Layer 9 of a small transformer language model trained on English Wikipedia (12 layers, counted from 0, width 64). Numbers have three digits each and are written without spaces.
In attention head 0, each number of a token's query is one row of weights dot the token's vector x plus its bias. The head spreads its attention over the tokens so far by the softmax of query dot key.

Query weights of the head. A number n stands for (n - 500) times 0.0014.
q0 (bias 0.012): 524463522485500472498457465558482499483553490471508534529509498550509504478503475494526496495500526512524485528526561555452497547561508448515508515477474490497549527496575498492478505552486526
q1 (bias 0.021): 501467494506456472521479529528508443487527496508509460501546484545482547486489533506504522507486546532516432502545483521494512548538550491463450524501482468543462541498499489530514453568483516
q2 (bias -0.003): 530473449473537487487447493566539522502502488503467514484494509519509504476521454520485490457470554516540499530509533508481500544522470453507521492458456477496518475513578499459457465531486488
q3 (bias -0.042): 481470519495517462460510551477522434462501549468525476506552505550515472496474541539482485511506497506537470482520471531468512514536512486482435494491522492553479549509503460511520460567455561
q4 (bias 0.003): 511566490491486520551482493475469564556505448520503540489464504455504467552500487448498488547502504505486537461471524485487549431441500511491581512512531548469558479517471528482493554399537472
q5 (bias -0.027): 533515447480515559533441519534540551523472507502503489513469516445513506470573455529505472428514511497518506497494544518532519526456520552489529450544492468481543465473543524519487517478536474
q6 (bias -0.078): 552522475480538462546387505520492489504456494498539521509484467502520491458594470531522490462485517556501444483502543564454570525513496497475543454505431429508530517500530542504446524473539479
q7 (bias 0.017): 489471532516519499467577472509503417456507569499486521520562503540486512500470507513515540529493484515525475523482471535487453540560500459478427502449537490489445540478511468524544502609441552
q8 (bias -0.032): 518481480470493501531407561530478611536490504490494462454497440453570566508515545464497460480574532495467528456527556483545515476431545549518525456541490522497500489514473514492494510416471509
q9 (bias 0.049): 551475438483502462538415526599487494467485536494497475492482470514531518462515512560522487417531490525517424475516513542458518493531517526489499428518425439541482549493526472548469532579465527
q10 (bias 0.023): 442509514533485539424594456469597388477500522576535490495574528466488553484467487461513469592475444466484517554479481427558423483517444498537414518445555584443435501514521459511589474497471534
q11 (bias -0.015): 456503523537498556486560491452553525503488478489489490490532516482457485556468498387485502561491537413463594473519475464585482452430486523528516585521614572470517466509478492410601516382541475
q12 (bias -0.030): 457551520511533551485540466394516492508520466460525541534517537516404477535506470419512500566457541477442568481477425459519513480444442503484554595490577503486546454498489522439509473396597470
q13 (bias -0.105): 551436471426475439502445498572452564509467485512478482434573428508548585463527580519483512478567478534436493476577557533506493516462586487522450462455475471498461522517462523546451463546370497
q14 (bias 0.090): 494484485488465437527443579578519436451532494478472501508438549489546521447509513550491494435521448533573471527464553535458515513577472491521520418525453424523526560462503442521506529585524540
q15 (bias 0.048): 428533538589532590391568477417586380476514585527541482518527560481468489511497405452508450577465474521507514514411391426522493456558429518486498549499525583494478499503520473462540508440567520
q16 (bias 0.107): 416522566596498655380584456345644429495469630453509461536492557518502440555502425521550452545425513500527502522338385455561522438517428626428506590542506567472468481454539483545495538494653599
q17 (bias 0.006): 464574521558571617432585425387604542503497618515595476489548514497417429566471489422518492564457563450435618447533368465616438434449410604463507632495572567446476444508454502494548507425555502
q18 (bias -0.007): 520509552559500512513493497330350502478529484487529554451415403467539483581559511475477491590525579494430371534431453413407606585518573514437628604535476524598465519576600578473449483391543467
q19 (bias -0.033): 552510479411473547497584512390553601485374445433556519542443572482545476475490593503596461465500520360465491484498685591624530500404494639476399479489550478352487419447614481513397559479452634
q20 (bias 0.072): 428603513540407599512535572370527474451591467572690434410322517470324657427506534410506495590555566462524504533465596434495559417485547520411685404479417428352602463509605419437488799489582447
q21 (bias -0.048): 447583516516397684362434440480603451528509568575451467539569558467250566507415588398454554534524545504477530586467389477531482417474544436519578588447557482548592447566393459518692440593471489
q22 (bias 0.007): 613426441463469605342595586432576662529282489363479498474400485344562469530693491477587361461457512410465571444482585598626525640460519678403440455524582437480497515456596501518515458438654662
q23 (bias -0.065): 571416587519377497386567464543487625629497253441191516495330404494485513391663477432426693482563462499541376602432476361258609624393649490496610623623546572645635512532481639501569291537522394
q24 (bias 0.029): 618439623522509455556394692471614379371719642666331561327386291280474646795646410425509659419677483518396360525653503519684427621659471551584454561480271500516418540390437609434326435623391515
q25 (bias -0.032): 476416426657545587729567580644513764694506503574601375557562321659473459343513531475329398778424379475420431546355492444482449521305511408727328608599606526419635319462358502293799425310407414
q26 (bias -0.049): 759343469588671704205270537492544663773341505564449569714438605425391372473362765300654432574476556606198504493483523551567336311714454463582760472570419530403466546436241390362607417539329551
q27 (bias 0.018): 565544469533476598490522350506605363520557367629582376511458570513456513539502323110334553612396625608385610589572617544664580485485458460420527510423377481455408450628501265487576755610441666
q28 (bias -0.002): 521695377511521602350466555427403365632426440420303397517397566788636326638693448589460439613593321640403558296460394634552583821533719288554407472569338390447370503387574503480667346665498618
q29 (bias -0.035): 476602285634233559346232671522384533503495492455805514707627521379361484735530755455381644204371581366424606379495477436245498490726541317585567657484490579628619431445475685551533619424258366
q30 (bias 0.022): 446488222554688403476531499394485386447383554583691513589710445754378276440234569588548629248441394500621635445294425368622479503541486545577662677380521486514402558654623338701494534494375729
q31 (bias 0.002): 522495683635462540501354304790664438622487637673530412696732218463420359636710583348450341470542696479850497596717501442546255409286399411503349600533529439555445492392353465510412567344449503
q32 (bias -0.011): 600385367612231487468561467668745597368379664618464260185483300474408627372624409339395471451551583566292458458306448449645750415341429721709506823551434484568513531582504392747699409509475646
q33 (bias -0.033): 179560338297492438388396389743523733458442519475446356480398406446606313744456595432570494510450563783578531600531404603221467440412544619301669672574504450525403542667558486644478394449532737
q34 (bias -0.044): 342662552309380490540284536466408602568576546312296538570607661521578459655520547601553451390338783311257627414782504567384293703396560440553224390505591501516538527577719541569509418475567433
q35 (bias 0.040): 574537500536331446367450280503416335407314610509447413535601717519463466603612334758354578744464414481679466568420289553429690563457462660511408564294539627328508694604576413433712455598500583
q36 (bias 0.050): 695479434561476298641716589485317280313351564445637601600309194484572585819408402775438387673190634635586490580500451564649278230740582519513704414506462587464496750384765458493389187347469582
q37 (bias 0.059): 500210642643653544401666289451400367452328522308406364768442578578643330404636386738557430284545686484595504591676324358483498421555326547521749377406567748435529676595588430416487556474669564
q38 (bias 0.051): 502418504549374487700758433421688355412379496425694443615535634320532456565347280447580515754367267402856331513296531619487440458516509518344614383708669563390530668421624507304413534605566664
q39 (bias -0.016): 528188490543337659563752720591644510366344332484306537554537348315363738419577715577455608191612273577573424396516496459759353734757510340590331429469460546501363515269590496652472409600423496
q40 (bias 0.004): 260381523690625606482455541366436449606408431519569532581526355602277324729773568472534488382475587541685508278468332682583452436173600431413604623471597429410666460342350583469634436619757419
q41 (bias -0.053): 430534383404478657447347587477477624497496518421566697520282599524317775581490450488442591523486563719172353510530362378373428547503625432477470695413552590468814412528536704453700374557513288
q42 (bias -0.045): 423531362616463271325650431368449526683602296683424638437434396601541622668538757392594488458204408470649654592461726561367212614503766580429658576364441374411334565536482290574631388502521564
q43 (bias -0.023): 566406522353597498270456560648316435634591427440566506569321483422412937552655419455454454468646501509300662724742663621341338306433606698395391674166424444545508373252281479672436623518678696
q44 (bias -0.017): 779661603586339330606363717592437535521499472386482631572495505548331544477582641679411326363301610215564427593289700424426649658522500824429386517338493476566532464388582266583554607334376272
q45 (bias 0.018): 289362519371535648323539348786534480509490551596453504466488431303543377491464449447435701556632407355768323492490668582372376475590681477449535533457524670397531422569649500370507710300485622
q46 (bias 0.060): 680507458523547381550521462391565476359666752485526608756633740664491435701393229569494374477552438398590462514209435651403574395572248537645366760370408525609280615330409463628545383707460606
q47 (bias -0.063): 516400428565518350714464394384696615701475226342476290359652660438488659491499596238486484104575538540278712438672528531605519485546327586639584631520707551481456528499459688353215410408480562
q48 (bias -0.035): 390515342440515449305333529404624322279400630633567383437604468427647600308421494613654676362727367325470415367712691322562359533319975536412516581231478670525613506511555691357656582482450512
q49 (bias 0.024): 495397315603644566328630669558539680667326421363539564327549439506622518526503354480499559654363316469281627276491574681446498439640562671510269527650565505446321422497774345394552650290547505
q50 (bias -0.036): 474561451546786374608347492556552718275487585751229362321444445519351479614279585204488715392479666306467315279583729710568457632408536675720470503329497506400492563628578523338446449622552364
q51 (bias -0.004): 461374441519765501585446509539452551459330616381481420524175484403230561609585380429353494487446337522473391492483379692513522535697495695385508537441329478510732517648419647587560537511674487
q52 (bias 0.010): 458493316491392603508614515225658619321720502515746731478405283585531152380589505744402681502432538642379409601756422461490433520510324449385758786607427488569363270400588624431414560256493568
q53 (bias -0.031): 494593480394642756289416528665293488328514482631385450487510390498332466281370504452502629411578517560458725426558418466704486470519492441540682173397496494802316357626566435784713495386697365
q54 (bias -0.007): 410422450663302544494501368718583477530411455489455629752344442583480508487571586572421465447524534430485404576614486342665365668470430400566298511423276826310670544673542355598638394454282582
q55 (bias -0.007): 488377708638720632465535641349383734371487606521453588631351501470586520436304580736437549528494598203326302513430527557519409245332357731561570663409550802451367388602515392520556542313551501
q56 (bias -0.033): 467583671210325552356561529662557532333342543434467445572434582481441702338368606368562409572518685657449572552473514280544399116180637473659466345652731603626563617430725533599552286833396395
q57 (bias -0.057): 550590550501341661493558489416694685538470426514416483468341496641514180551336473537678675375359679521149450626440475480631353640626592532432511499681551451579481679495549430458473546360485302
q58 (bias 0.011): 161551522612447470455300729493304646261501756531407663325552409559290642394509786597464332804564492521500495484515452616665407527682248445515336343491610396521566286693556708502452446556503731
q59 (bias 0.016): 630518299650723243413508593458279389483411475597584543561432530606678456509530352481416391661592524444499419408786533432634538460359510327709533609508522488625631470303763519372380382589450421
q60 (bias 0.024): 287425434701544542391556607489405562522440331519385357719267572458472623669419464503367298523379387406682500608398750582343654414665493332614542633530485617588467275483639782359386373693643616
q61 (bias -0.049): 525418373557512479735508331466660511415495522497689593527655428539429483147368727568570267478489475437440502750387769599491325588486519571393536223301446292442779459493333770599581371600559510
q62 (bias 0.081): 390474609595821596669682600289594460386620586496659415774353493680576601627356303520590431508395412524611391382268514452324493318327658525429405558517415470571363405317532410632466613570628293
q63 (bias 0.074): 112534431632607340620529518499676380669293524520706377662321695970619670435440435486451449380456518649314457581377363225608353539458613576597410464564228439481512545759528398455350711503627668

Each question shows a short text with each token's key, already scaled and adjusted for position as the last token sees it. A number n stands for (n - 500) times 0.0018.

Then comes the last token's vector x. A number n stands for (n - 500) times 0.0084.

0 ".": 494499505500486507511509489510504474482467575553586535430349588434455293523403365470531370629556407491297724767708803353468288369347518594728198362543343532467339411519378417453564543266815731
1 "\n": 497497500496495502502505495503501485493473555549571527447350598435443296510405350465535364612556405470309723777722796342464284378339507579735208363529341522469339421533385418458559578265821732
2 "\n": 502502498497505498494503484493499482485459561554577524453347606461436286510407351479501362624561425449291739787722801355474297387330504563712223383524346529447356425513397428455544527271802742
3 "==C": 517520491483532536497461528451514548542461506573612569563431575590340355514453347610466460551539456375295746764644751434462348509367558579567267330413391562301400512446445458490488554294637694
4 "areer": 468515483505545547474456504434522545539388520594676577636448552572340342420530591494333451614570313247368645711681599415369403583399631588526304314488340453272618463557498396669470482384519599
5 "==": 491499478512491529517482546491512536568476490570618568654470468514300541443493382521542357536578298430390679640578676414438364686372615612561251271361362452263465523363435453414539578322548520
6 "\n": 495485504495509513492481516478503513530452532562599539529386613496401318490426374532570347581534396478310732788662748344462319511406511527651227340470325551403367433425401446478481546304730750
x: 384486674492350536497573366659228393626641727679466338413553573614395667421479453670341496717520431383685272580348381372621562457826686617453631295552468421496477532484508378204345686573402412
Which token does the last token look at most, and with what share of its attention? 2 "\n", with about 20%

0 " '": 516509484508493498503509461502521473463431581575603573413342589413519253556393457499513449625602434577369696727657787396431306365389496635710261370590401554409358380512396419515501539226754693
1 "M": 485526474503528491487477472462538526489408521586583607451337466462500244544514585576406551567630439596429695709554769430376390412447489692651401366583543573359398424521408462633463610332507584
2 "ar": 487523458499537495466468505445540556535395483575582562501371459402495334536462570557486663537679179540549638582611645455431368468633434720509547400640357431373441460413415284509654583218370406
3 "ina": 503532454464549498479446533445505569561420438544507510533393341332419309329770475456685467550516370672651613597381665321443562447292297534688400437670496397514320453537532461602634605393641571
4 "'": 474518475478536514511472496446520521540387513596571597546390469387474371706438320502603461636449557660487595722373708561370505473466250502717368641398390350528459371361734456460509434380656542
5 ".": 501501497499500483498516478500516475484452573564581546427335585415478287525400384467536373629561423515311726769703804365463304347357503596743207363552337541464343403519393412460541529269806718
6 " The": 513504507494507509492494496476527502493447551580595579461352573472460296523430399508497406588539467475312728766673773390433343385394499609687208391567351519447427414552395451508490567307756687
x: 456474477583490518374484342601281551714465895561567401470572480578497562532602345625397393596509431498613354428475330295666529492895715546519591306571404413496416467477578346377212751608421334
Which two tokens does the last token look at most, in order? 5 ".", 0 " '"

0 "udd": 510499491526489488500518447512523458450439602571587540429302567373474270545454409430484445631635482498360683720725754413508355274308518578701278430521366549490331451583406463493489432300781724
1 "h": 504508489512487491498519459510524460453452597561589530425327577404459285529424409448480437638626467499332706726725770367515333290300534578708256408523369545469356416551407451451523458255796716
2 "ist": 497512486508491482488515455494532463457439604575614545429341582391465275520422395465502452645625466522359731722699764352517333312306528587691247424543370549453372421530392458472515461264771722
3 " since": 502493504490494491502512482500518478481468567561575546431346604441470299516396388461514381618588440507319696749708779379480296366344528564717217355523345538465368419546395446456515534277833745
4 " 197": 465480485490521474476501460472550487502422571586629593527407655491468302579434501482469299523521480478320551657632642481423415363504523498597291297486319621323512333493502449551376507320788783
5 "6,": 500493498490505479486515471495527476477450578568607549462355604440448331505410399450548380596563464526301690705686759358475319380355514596657210416535350535411393379499412451435496517284808752
6 " and": 502519527524516509508462530444531558538448506600637640570458603589352431505505435552496415433589512486347637583551746487483458409443468677502207542416398528418521421503572503541438643389712696
x: 330507563573487677272521397495515492541600713609654430567393461360358650653584307486457456755554454617679249567302318273635456382830487750469633270480490574505421421460571374400351726472603345
Which token does the last token look at most, and with what share of its attention? 4 " 197", with about 30%

0 " was": 506503491500490499506514475510521469468465584558589543425349603440474277523374408492522401619570429491306701764714793359500312348344509588723209369534352552457375405538390450435533522272821708
1 " in": 505512479484516490484500480479553495484461562579584583447391593490457307504383441566496418567548450508339722747723773364506389341414501560699240344486341609494447428529383507416471516310760696
2 " a": 500508489497499495491512474499528470464459592567604550430351604434486292506378392472539425613579443475324705782709795372519297364336501554722244357554334535444373395502389452455526532285803695
3 " more": 472510479480526494462494471472571488474442580579613566460365599457486246495368396480504495573532418444381702725696758365513349314339489525662304358542349568408446364485363445488494519315734653
4 " cons": 480509511448527560468447506452574551516429499586588574555439564508416277464417448547574567609629371438411614510684557340633360475337439493568379397423402454447525366357320430476566447316651665
5 "erv": 503495545477519543487441514461581541553434476587571567553458459512393297395307579513534680686366206413590678551625601214545428577508624383677528519394463447298425277474356415285625501398585548
6 "ative": 514473495471519515480460510471553524501456529566614565513466492505424424360472452515554451650293533456302659663585770383555517532423387524607467553623454569390449304482413450250545585483764654
x: 573427401719546409451362402327284419513594797703573373561613548481306526653477379636493386507538573682698628292252171383562533567775696399585570306562319371533564552343583420461463682538500423
To which token does the last token give the most attention? 2 " a"

0 "augh": 510506496509480495508518463513518458461450599563598543425336596412474281528409400453526383623567436509308676744679804378507324331343494583709238393555347559460349377525397442456532500274829735
1 "an": 502506491506487493503517468510514460462452593562592537427329595412472277522406378447523396637581441502310698741686800368503312339332500582723235396553345549456342391526391421464537507266826735
2 " Ele": 498498487481508507495481485468552493506425541612595627521381574521513269613400349521513475575612465498365627669589762512546430325409502519667277454439426575485357384359444396576554487363754704
3 "ment": 483490480483522495476471470477568516488429548589610580471466489443468287541290572573344547764478312613534508675645773419484352489263401579579656418575529383626475252565448602436512517309576516
4 "ary": 469483488497518477494483473469552505491421567592608593472429504446465372576511544608553578686527534544327645674436673487579454559503633553728304393605430564365386378477329460310495447252726582
5 ",": 503497499490507488492512470492524472473441588576603554442334596420465298518412380437537411627578453493319719751710794399505327326341500589727221391542333537434366409516413416477542523256801723
6 " F": 515499500490521505505492503467545531532434525600597635556408587527459301597471460490501500521571379418388607663651747546527514270460400658594272451440439632385526398360498438639499647325637592
x: 433495556556575639481516326592415567627353654310636289616596678591532557605624414638369467674534572347778186495393310441537454408765419607571335288732558420493392391608724364329324593539461281
Which two tokens does the last token look at most, in order? 5 ",", 1 "an"

0 " Sh": 511512495514482500506522461517519458449454601557600539420328603405498270504420400422490429611640418528336662722685768359518310339336521622660227413575378534466381382527404430497535489281809720
1 "ub": 500516468517489485487518457489517473468440569562598526435311530346482287430538426384460483568749353611414623619628698297486275351354565683536242503576359459522337419575371410562523475343721695
2 "a": 517502478519496460482498452478501494487418588573618556461340496293506361554677427358421339578670607500368574747500615508450373389461683548707311441582458474470362470771528353642513508422759581
3 " G": 495518484499494484493491484478527497522447543588570595519379563383549351797361273476484401511629611514463627796569636550359374361510573443675327449389374505448394404380600448566512428361637547
4 "an": 503500488488515497508495489500534489496466518585515572528364409420451423481520276303357471512472439499616756539620679405329658128361642628660287608445455544564446511759647443648480480396631479
5 "es": 515486494471515473474471456459544502478438558566543517481367501346451265782521375666366323488759566636644555554492599313459475407434541490669621468441706571453238537548397606374422324414672743
6 "an.": 493501492499493481497516485506513476489468568557585538442348583438449287525405362474520377631552408508301715760692803330456305363342523599729198374530363536468338405519386423448559536277819743
x: 477454577490404513459499374711294584683535882618485341418527472647467601509455376675375418628538434455681238480401454380573530392781765526471686307568387426488491428473531364338226741645372430
Which two tokens does the last token look at most, in order? 6 "an.", 0 " Sh"

0 "P": 508499491514488488501514457508511463457436608569616548407340596395498293518385417433519419631579431500342696755710770394490281369362529586697249393591340498410350381560433419466537514224800704
1 "ike": 514512467498551462489449488433492579561389430583493576543342426438493412500569488437421413525519395502416587785542681626288350521534541592622284467549374338343576466639712326497536502455641396
2 "'s": 497506494496499497500511476499517472469454579564590545430337584429472282520399393472524422631581445490317725770696786367479304364338506586738206378556338519453373409532390435465534523264800699
3 " 2015": 476552468492544492470470485441558540515411545586661601529434600486455231571504457538512542552551463447391630720575641470414426379446476590616273377582338552402526397423414464554450551260649710
4 " general": 455500500471540521467450512424559562542412495597611599542490611509419232483451418631585644655508481506508709549512486335466437436434563559593170495532392470409659428483384460554429454241622675
5 " election": 470481487497536494484474499446562549555405514601622607536512571458452297514554583503610519737403539479420662655481523495452498544431607452725276347589439623373515447534305452630423557361656759
6 " campaign": 501454490502528511508478504452560545554429510625581643523495537432508441493410552535608346657435596473313666738666546581477373513520587483673181350475289588308642456536482431510431502430635627
x: 503350461531654656318615395643270442568431614578521522545429448535429583618467385657583305529487609469668171554266215406426760469840672666592642412393417376486335624326550292710548564486497474
To which token does the last token give the most attention? 2 "'s"

0 "P": 508499491514488488501514457508511463457436608569616548407340596395498293518385417433519419631579431500342696755710770394490281369362529586697249393591340498410350381560433419466537514224800704
1 "ike": 514512467498551462489449488433492579561389430583493576543342426438493412500569488437421413525519395502416587785542681626288350521534541592622284467549374338343576466639712326497536502455641396
2 " r": 491492483479524494486473498452532535523434490573539594518406573481472324642469416502493389541563567499433549828489751555477387466371431566649197465465509516603485417557573477602525492466776510
3 "an": 507496471514504491474503495485546492487472516562545562532408505420514537511475323481525420459497456483419645649593819450401486286276466597515444475568312579719384429417311522474494433498503375
4 " as": 504496510482499496481504478487543487476461563574590568450373612450497274533358348495536400614563503569328707751650779321500310374352477537718251418491398566506376375485359463477514508382787713
5 " the": 500495499495502494489505484496528479474469576564593547442361601451458286507392365480519405620568447483314723778720790336507316360336503576718210373541354536470383402527379447456551550280814715
6 " Democratic": 499456485465525512489453531466551527531448524570638580584480588541413286582500429535549561593479435378418603663590631413531555356369445544526272459546408604485552369416381449622600577255648698
x: 452554568689522544419503430503390338482420661579702328415551642601433565750651341680331497525630713611655325304340252224438610426852536358681527517619542510418480353514600296544367543534375264
To which token does the last token give the most attention? 5 " the"

0 " N": 512508488512486500505518461518521454448448611567613554421343607428491277497364393434498448623596425545353672688687800358519322349350491612675272409567383541400359338486443424478522533237806727
1 "ick": 514517463527515483481499467483540480464410601599646573464360534420464286348396307507480582596608402692527743486554796229457361387395512699563372485560400501368373374426495372530476541271586661
2 "el": 479523461493521485467474475451539521514427510550538533493400429391369310540779478540311536589720671611282508437299658416534473338503448553794620357465485515565229413553344265638518624454605523
3 "ode": 493536464507515476486481483460522503514417531587553569530411466371504390583537523523526429737719545792369458828595662576558492539470251522637434516399324519612359540394565485464514486519681701
4 "on": 467498473485531471486501447467537482486392583598597580464347493330537267562386478447415393705607488737428582878609750425444398421346416635685220501479425485535496430601639488546446438404716579
5 " and": 507498509493504494490499484484526489483455563569590554456350585437443307539423398497510425611588495523310724787681788368481349367352511569721234392513346545473357421525405460445525529279790720
6 " her": 529504501489517504478500479465538493485431555579606574515357609497452278610460480537468452563563498475295646779603732433457443344411478636638207447536384597484479424568392470593456527329726644
x: 468518431602538505440465265663418594626438920513631378448557525518452553632666331626430393604519445510630265420549355273676518533886617564503567303590397387407353509501439336406317724529462331
Which two tokens does the last token look at most, in order? 0 " N", 5 " and"

0 " th": 513526482508490507497514480499535483475463537549543545438350577419494278526433428507458429637540523596364692736674747333435409334349501587648302405576444624493392394564370452493470474302744755
1 "umb": 494522483509481483495523455494525473466439567556581533436343555384471275502460447480488405635537502603383710707647728294420397314300491593632302446608427583512368381583370511518473432290708750
2 " book": 487502486498505486483505463465536481489416563589599567455338558389485299550471513500521388624565468463321667748655718437490380367424519552651280455563342581443394425582363454495522419316734758
3 "\"": 503505494503488486500516475507520468476459587564595543432349594416465305548383375451533374620566429494317718748713781368478295356339531587716205374536338533457346404527389432456543515249805723
4 " (201": 477507494497513504506500477488552504510422566628625646533396583523456334608373427512568414538559408473385721662661724563484410372506539643726137402387327602395452487472477459551393535363717620
5 "5)": 489489499484493487480488465469584521499422583625680636494437600486423319593333404526492525579606298479503658488635711436427320428317615715497316509456384473383442461381320594460365435346555682
6 "\n": 499499504501501499497503491498505485491466555557570529447346610444449277499408335473536375632569407468309736773718807352487285374327498589739200365541339527470347432522381411462558562258826736
x: 493463603498362522481585320700253535694492836652493337430544488660454634467483364665342466598520445453686277480405425364639535390778757548491645293545440417496474453517503372319242735643365393
Which two tokens does the last token look at most, in order? 6 "\n", 3 "\""

0 " f": 507513493506484504508518471515520459458466593553580535409341596397488301512397406446513411616578454497349697732721782360511316310320514560705276361569378558437363384539408445464540514241800712
1 "ellow": 514516485518498481483514463491532468457445586574598544443348570401461326478448421439505436608591473496373725716712763378486347322295516544672308361595347557419394403536393470487498486253755722
2 " of": 497502493499497491495511476500512472469462578559583532432341597428463296519409350458520374616578458472303734775714802366504306345330505563727229386548347535465360414530391427449569521270815718
3 " the": 496501491501505494488502490491525484479467569567598552464356592455442301517416336470527404603571468459323730777720776369502339357357492570707229395534358531445404418510385439458563566282800725
4 " American": 474499462483533509475464535461545536536457487569588547646411579530396271591531362504555516535545426399434573696613651478534529362391371527537351431535410596438518406389417428667635618296666764
5 " Mat": 511495498482510509503479522483537525520458489571548542615410537494383291641532417466605607650654455394500662568560512514606517299336513480673294462424497574411543519465441431634664570164670660
6 "hem": 494538518482516513490456520479567528534442482599554583570425521455490262512407342424494399726469404560704725548672549309470493515352635427561481520445668596396432477599282457691540488396552821
x: 393618643544763343499462375662583316425429482564512457325489544624569577596510116666385452265374507536573494338338428403500444375693753647646611614632444541180335491602617369509292686581544730
Which token does the last token look at most, and with what share of its attention? 2 " of", with about 50%

0 " On": 508509488507488498508515468508506464467453586557590539431331621437497257524396353460495381609586437484323667715657784376478288323336537565690238379561362533447367367519403411501527488265821722
1 " y": 503503470509490486499528446494528463466408601572620566459346669428516214609407388482508425649594483534376598654497670444454317359433515525652303415520385553442443314478432415600403341318760703
2 "our": 488519480498500479491520456483530470467424590577614562434341595434507259511410394499466393611548459520346693703609761355424343337380534586672247398593353538428411367537416431514440450315766689
3 " W": 482493486496490482486513463482531480480428584563617563451373631419539234614475527517538461619619442458396568790543653426435372368383578490650290297629365554465429354474381531599505392258707716
4 "all": 474479442476544474466498452457538477471391581577634565513357529390497422400484422385338438521661473613316610736692746462443428249456462702454400383582221555516490316469588307616538431330538489
5 "\".": 493509492507490486504514489508511480492472568559586543442358586446444305526400351471524368627548400489295723765711804353457291377351531612724179367529348527470349417521387421444563555269817728
6 " In": 511516526528502532513488518460514542536451491588587612515382557553438362498472459510438414473566391437294668709610772473395358434456582662604172418476362523420477464552463438516450630371699640
x: 369589477529546632431539373490365569715587752614562457527522541542416654482534314475477247731528480536685326603438412277613541405812607712537541226595458383492278493450476376330237705640499251
Which token does the last token look at most, and with what share of its attention? 5 "\".", with about 40%

0 " William": 517506498519474482501517453506524458451433615579621559432336598404479277573426446466495403605644455548336655739688782418532360333369487608671252397546375571436359412539444442509532521232800742
1 " Count": 518519482518497473492500456484530474470427597588611581476355578407465322580479462466495433588683489592328614733696735499577451355406459622615277375493385646422372483526453418557507529223764764
2 "y.": 503494504507481497509515486511508473483470578553586534432352591428453303528406362469529360629562419500296712766709794353469292369341526590728200354536351533471343420526382428451559539264821739
3 " It": 497485493475525512481480524447538537543450466571592584584388565576425318576473477560438467490579444483287650762555715463397439486451536625511210442448386560388422444502418400616508620374653679
4 " was": 501490507498502494490503478475531504494437560573631572482369604468457287554377494580487418595614474527304685773698735372438332401413515645654216381495392550387455450540438458460516528286714669
5 " described": 487493496510510497475475496458588536503444546591616603521470618591373335559371662720467513534631396518360649605708652360562468395480528634601243356389421648390577474516395537432407502344671622
6 " by": 503504503500505492493506483492520482483461566570581550445344600448460287514404371468521407629574443484310729783717811382500327344345503586727204396528340555468368433523400437459554544291812729
x: 481418561509446564448524354670294585680488884604540347449518455624443645487514318679388433587534446486691253432437409336635530389814745545482633302544454402491471434465518398324244746651399375
Which two tokens does the last token look at most, in order? 2 "y.", 6 " by"

0 " with": 505501494505492496500514473507515468464463587559588536427344598427472285525396376464521396611585448482314725776719795362509303343335508571727212387541355547465362415535389436460555523280814706
1 " a": 503504491504496494493514472500524470463456593567607551432349603433479285522397388466529414608578454464327716774711786368512323337337499578718219395556355535461377408539392450485535527284802695
2 " the": 496504492501499495492510484501524474471469574559583538436351600434469272514390354473522405619573440480327730777724786332500312338335496566729229363552351541477378401526367431473563544268804719
3 "s": 486520444504543518430467516440553537528419471539564493617442585453404260471560409561494453600439431532445642689606527249473600364437397493429515389613422693518511391469315336690584415316501808
4 "is": 464513475479537504444452522442551513543437471535571493606455463418480364537400306565546393565455458549449680663379492098443401622618537446593324636523446439520508188444320263393715317470588368
5 " in": 505493519492527519481483489469549506492458533573564564496394577458447287582365332453458475644544514494431713788651669359460373364382550477775266450425445509544529378574413485467536461326748600
6 " top": 518475522466520542481457528456565525526455506577603588572444597531467297524437453501544512463495408381376574646517667419562394393464373398566460360479365594324516229357415413618529555403651619
x: 346502517680645312501377382580192409597525694601787472570663443490522431534599546680663467558564550504732311320185273459528527235745520525565611304540585335477253362641455493483474475594606503
To which token does the last token give the most attention? 2 " the"

0 " cons": 509505475502509502499503469510535472460452585571586556424360589444468283515361412460511498647547407476356699687697770368517300398336553556744273362549389527396378358529382433417522530221828688
1 "erv": 507505458492534484464474479474590497516429518603574585521441459490377313441340515455508638667347277436548711568633703251543454450433587440722456520408465522351386252513365454327561505371658572
2 "ative": 503518486505500483484513456495535464456436602575611546431346576412468286508386429466534441644573456491336731733709775353525327348326496558742253403552356543405378383517393439421524492277799704
3 " district": 489518481493509480477509451483547463463422606586626559450360594404467276546386444425549484654591456488359707750679734396543351339319520528727241414519342564418399381499399450500529463266773729
4 ".": 503506497505490489502512485506512476484469573557587537436353587439445303522400363466526379631563414490295721762718798353477284373340526587728206361534351526467342407525379425440569549259823731
5 "\n": 498503503501499495497504490501508483491471560555574531447352602439441298511400351462534371614560409471309719768727796344481280375333506577734211362528345520472342411539388425455555577255829729
6 "\n": 500496505499504505493497487487505483488458560559578528456349608465433286510405349480498369624561426451294738784724801353482298387329502562712225383523349528451359420516399433453542529267805740
x: 486462618523400514453559338686239543705499829648488347409564478643455663489493382631348473609530445433687288496412400353647536412778775562474641284549449416480473465478517371273260708657367371
To which token does the last token give the most attention? 6 "\n"

0 "am": 507502495517484490497515461510523458457444606569604545419332591399473268555398371427509423629578446489350708719709782380516322319338516567717273421547375540450330390544388414479552521242812733
1 " C": 474501490496494483497481490475549513519440543615579628509371555446462311598431317377503466646613478470472680636713688560555469317459490560700367548380461578452385488475479425586542603356718731
2 "hen": 502514462505537478467472480470573502500448566639578608484352435353520353471454352279394463463627229449756675642861693525507429294443626560529459511442446562404407592692549444639500580494594632
3 "n": 494484471468532491494472481480538498502456523577497565486367409374441258642628365443438161507572531540511567547470697378591510309415412374767553464259805648413322410664544420662579546559727621
4 "ai": 469512463470523472477472495483533511501461555566568554497404484380437396617514392624536257446634627765454598595523737364572544474599247498678577410438499610504207423427588520355480560433732800
5 "',": 493496501489509490492509476494529476474451592580599557435346603426466277527396351462542396621589435517346732756707790363509316344354495574749200363525326538471358423520409446483519530260816735
6 " has": 493510524503498521494480520463557532521461523593607607552400618514432322624380412549491523480619478586472647760657673403433447419436471558600257395388365561487418508531473533604428561358685743
x: 436447665529563636375436285564395546503557821597700408632562444507462449553532271612461360608442472514485263492501439163586543361976498599373700299458548496506359539587482348440405678603481400
Which two tokens does the last token look at most, in order? 5 "',", 0 "am"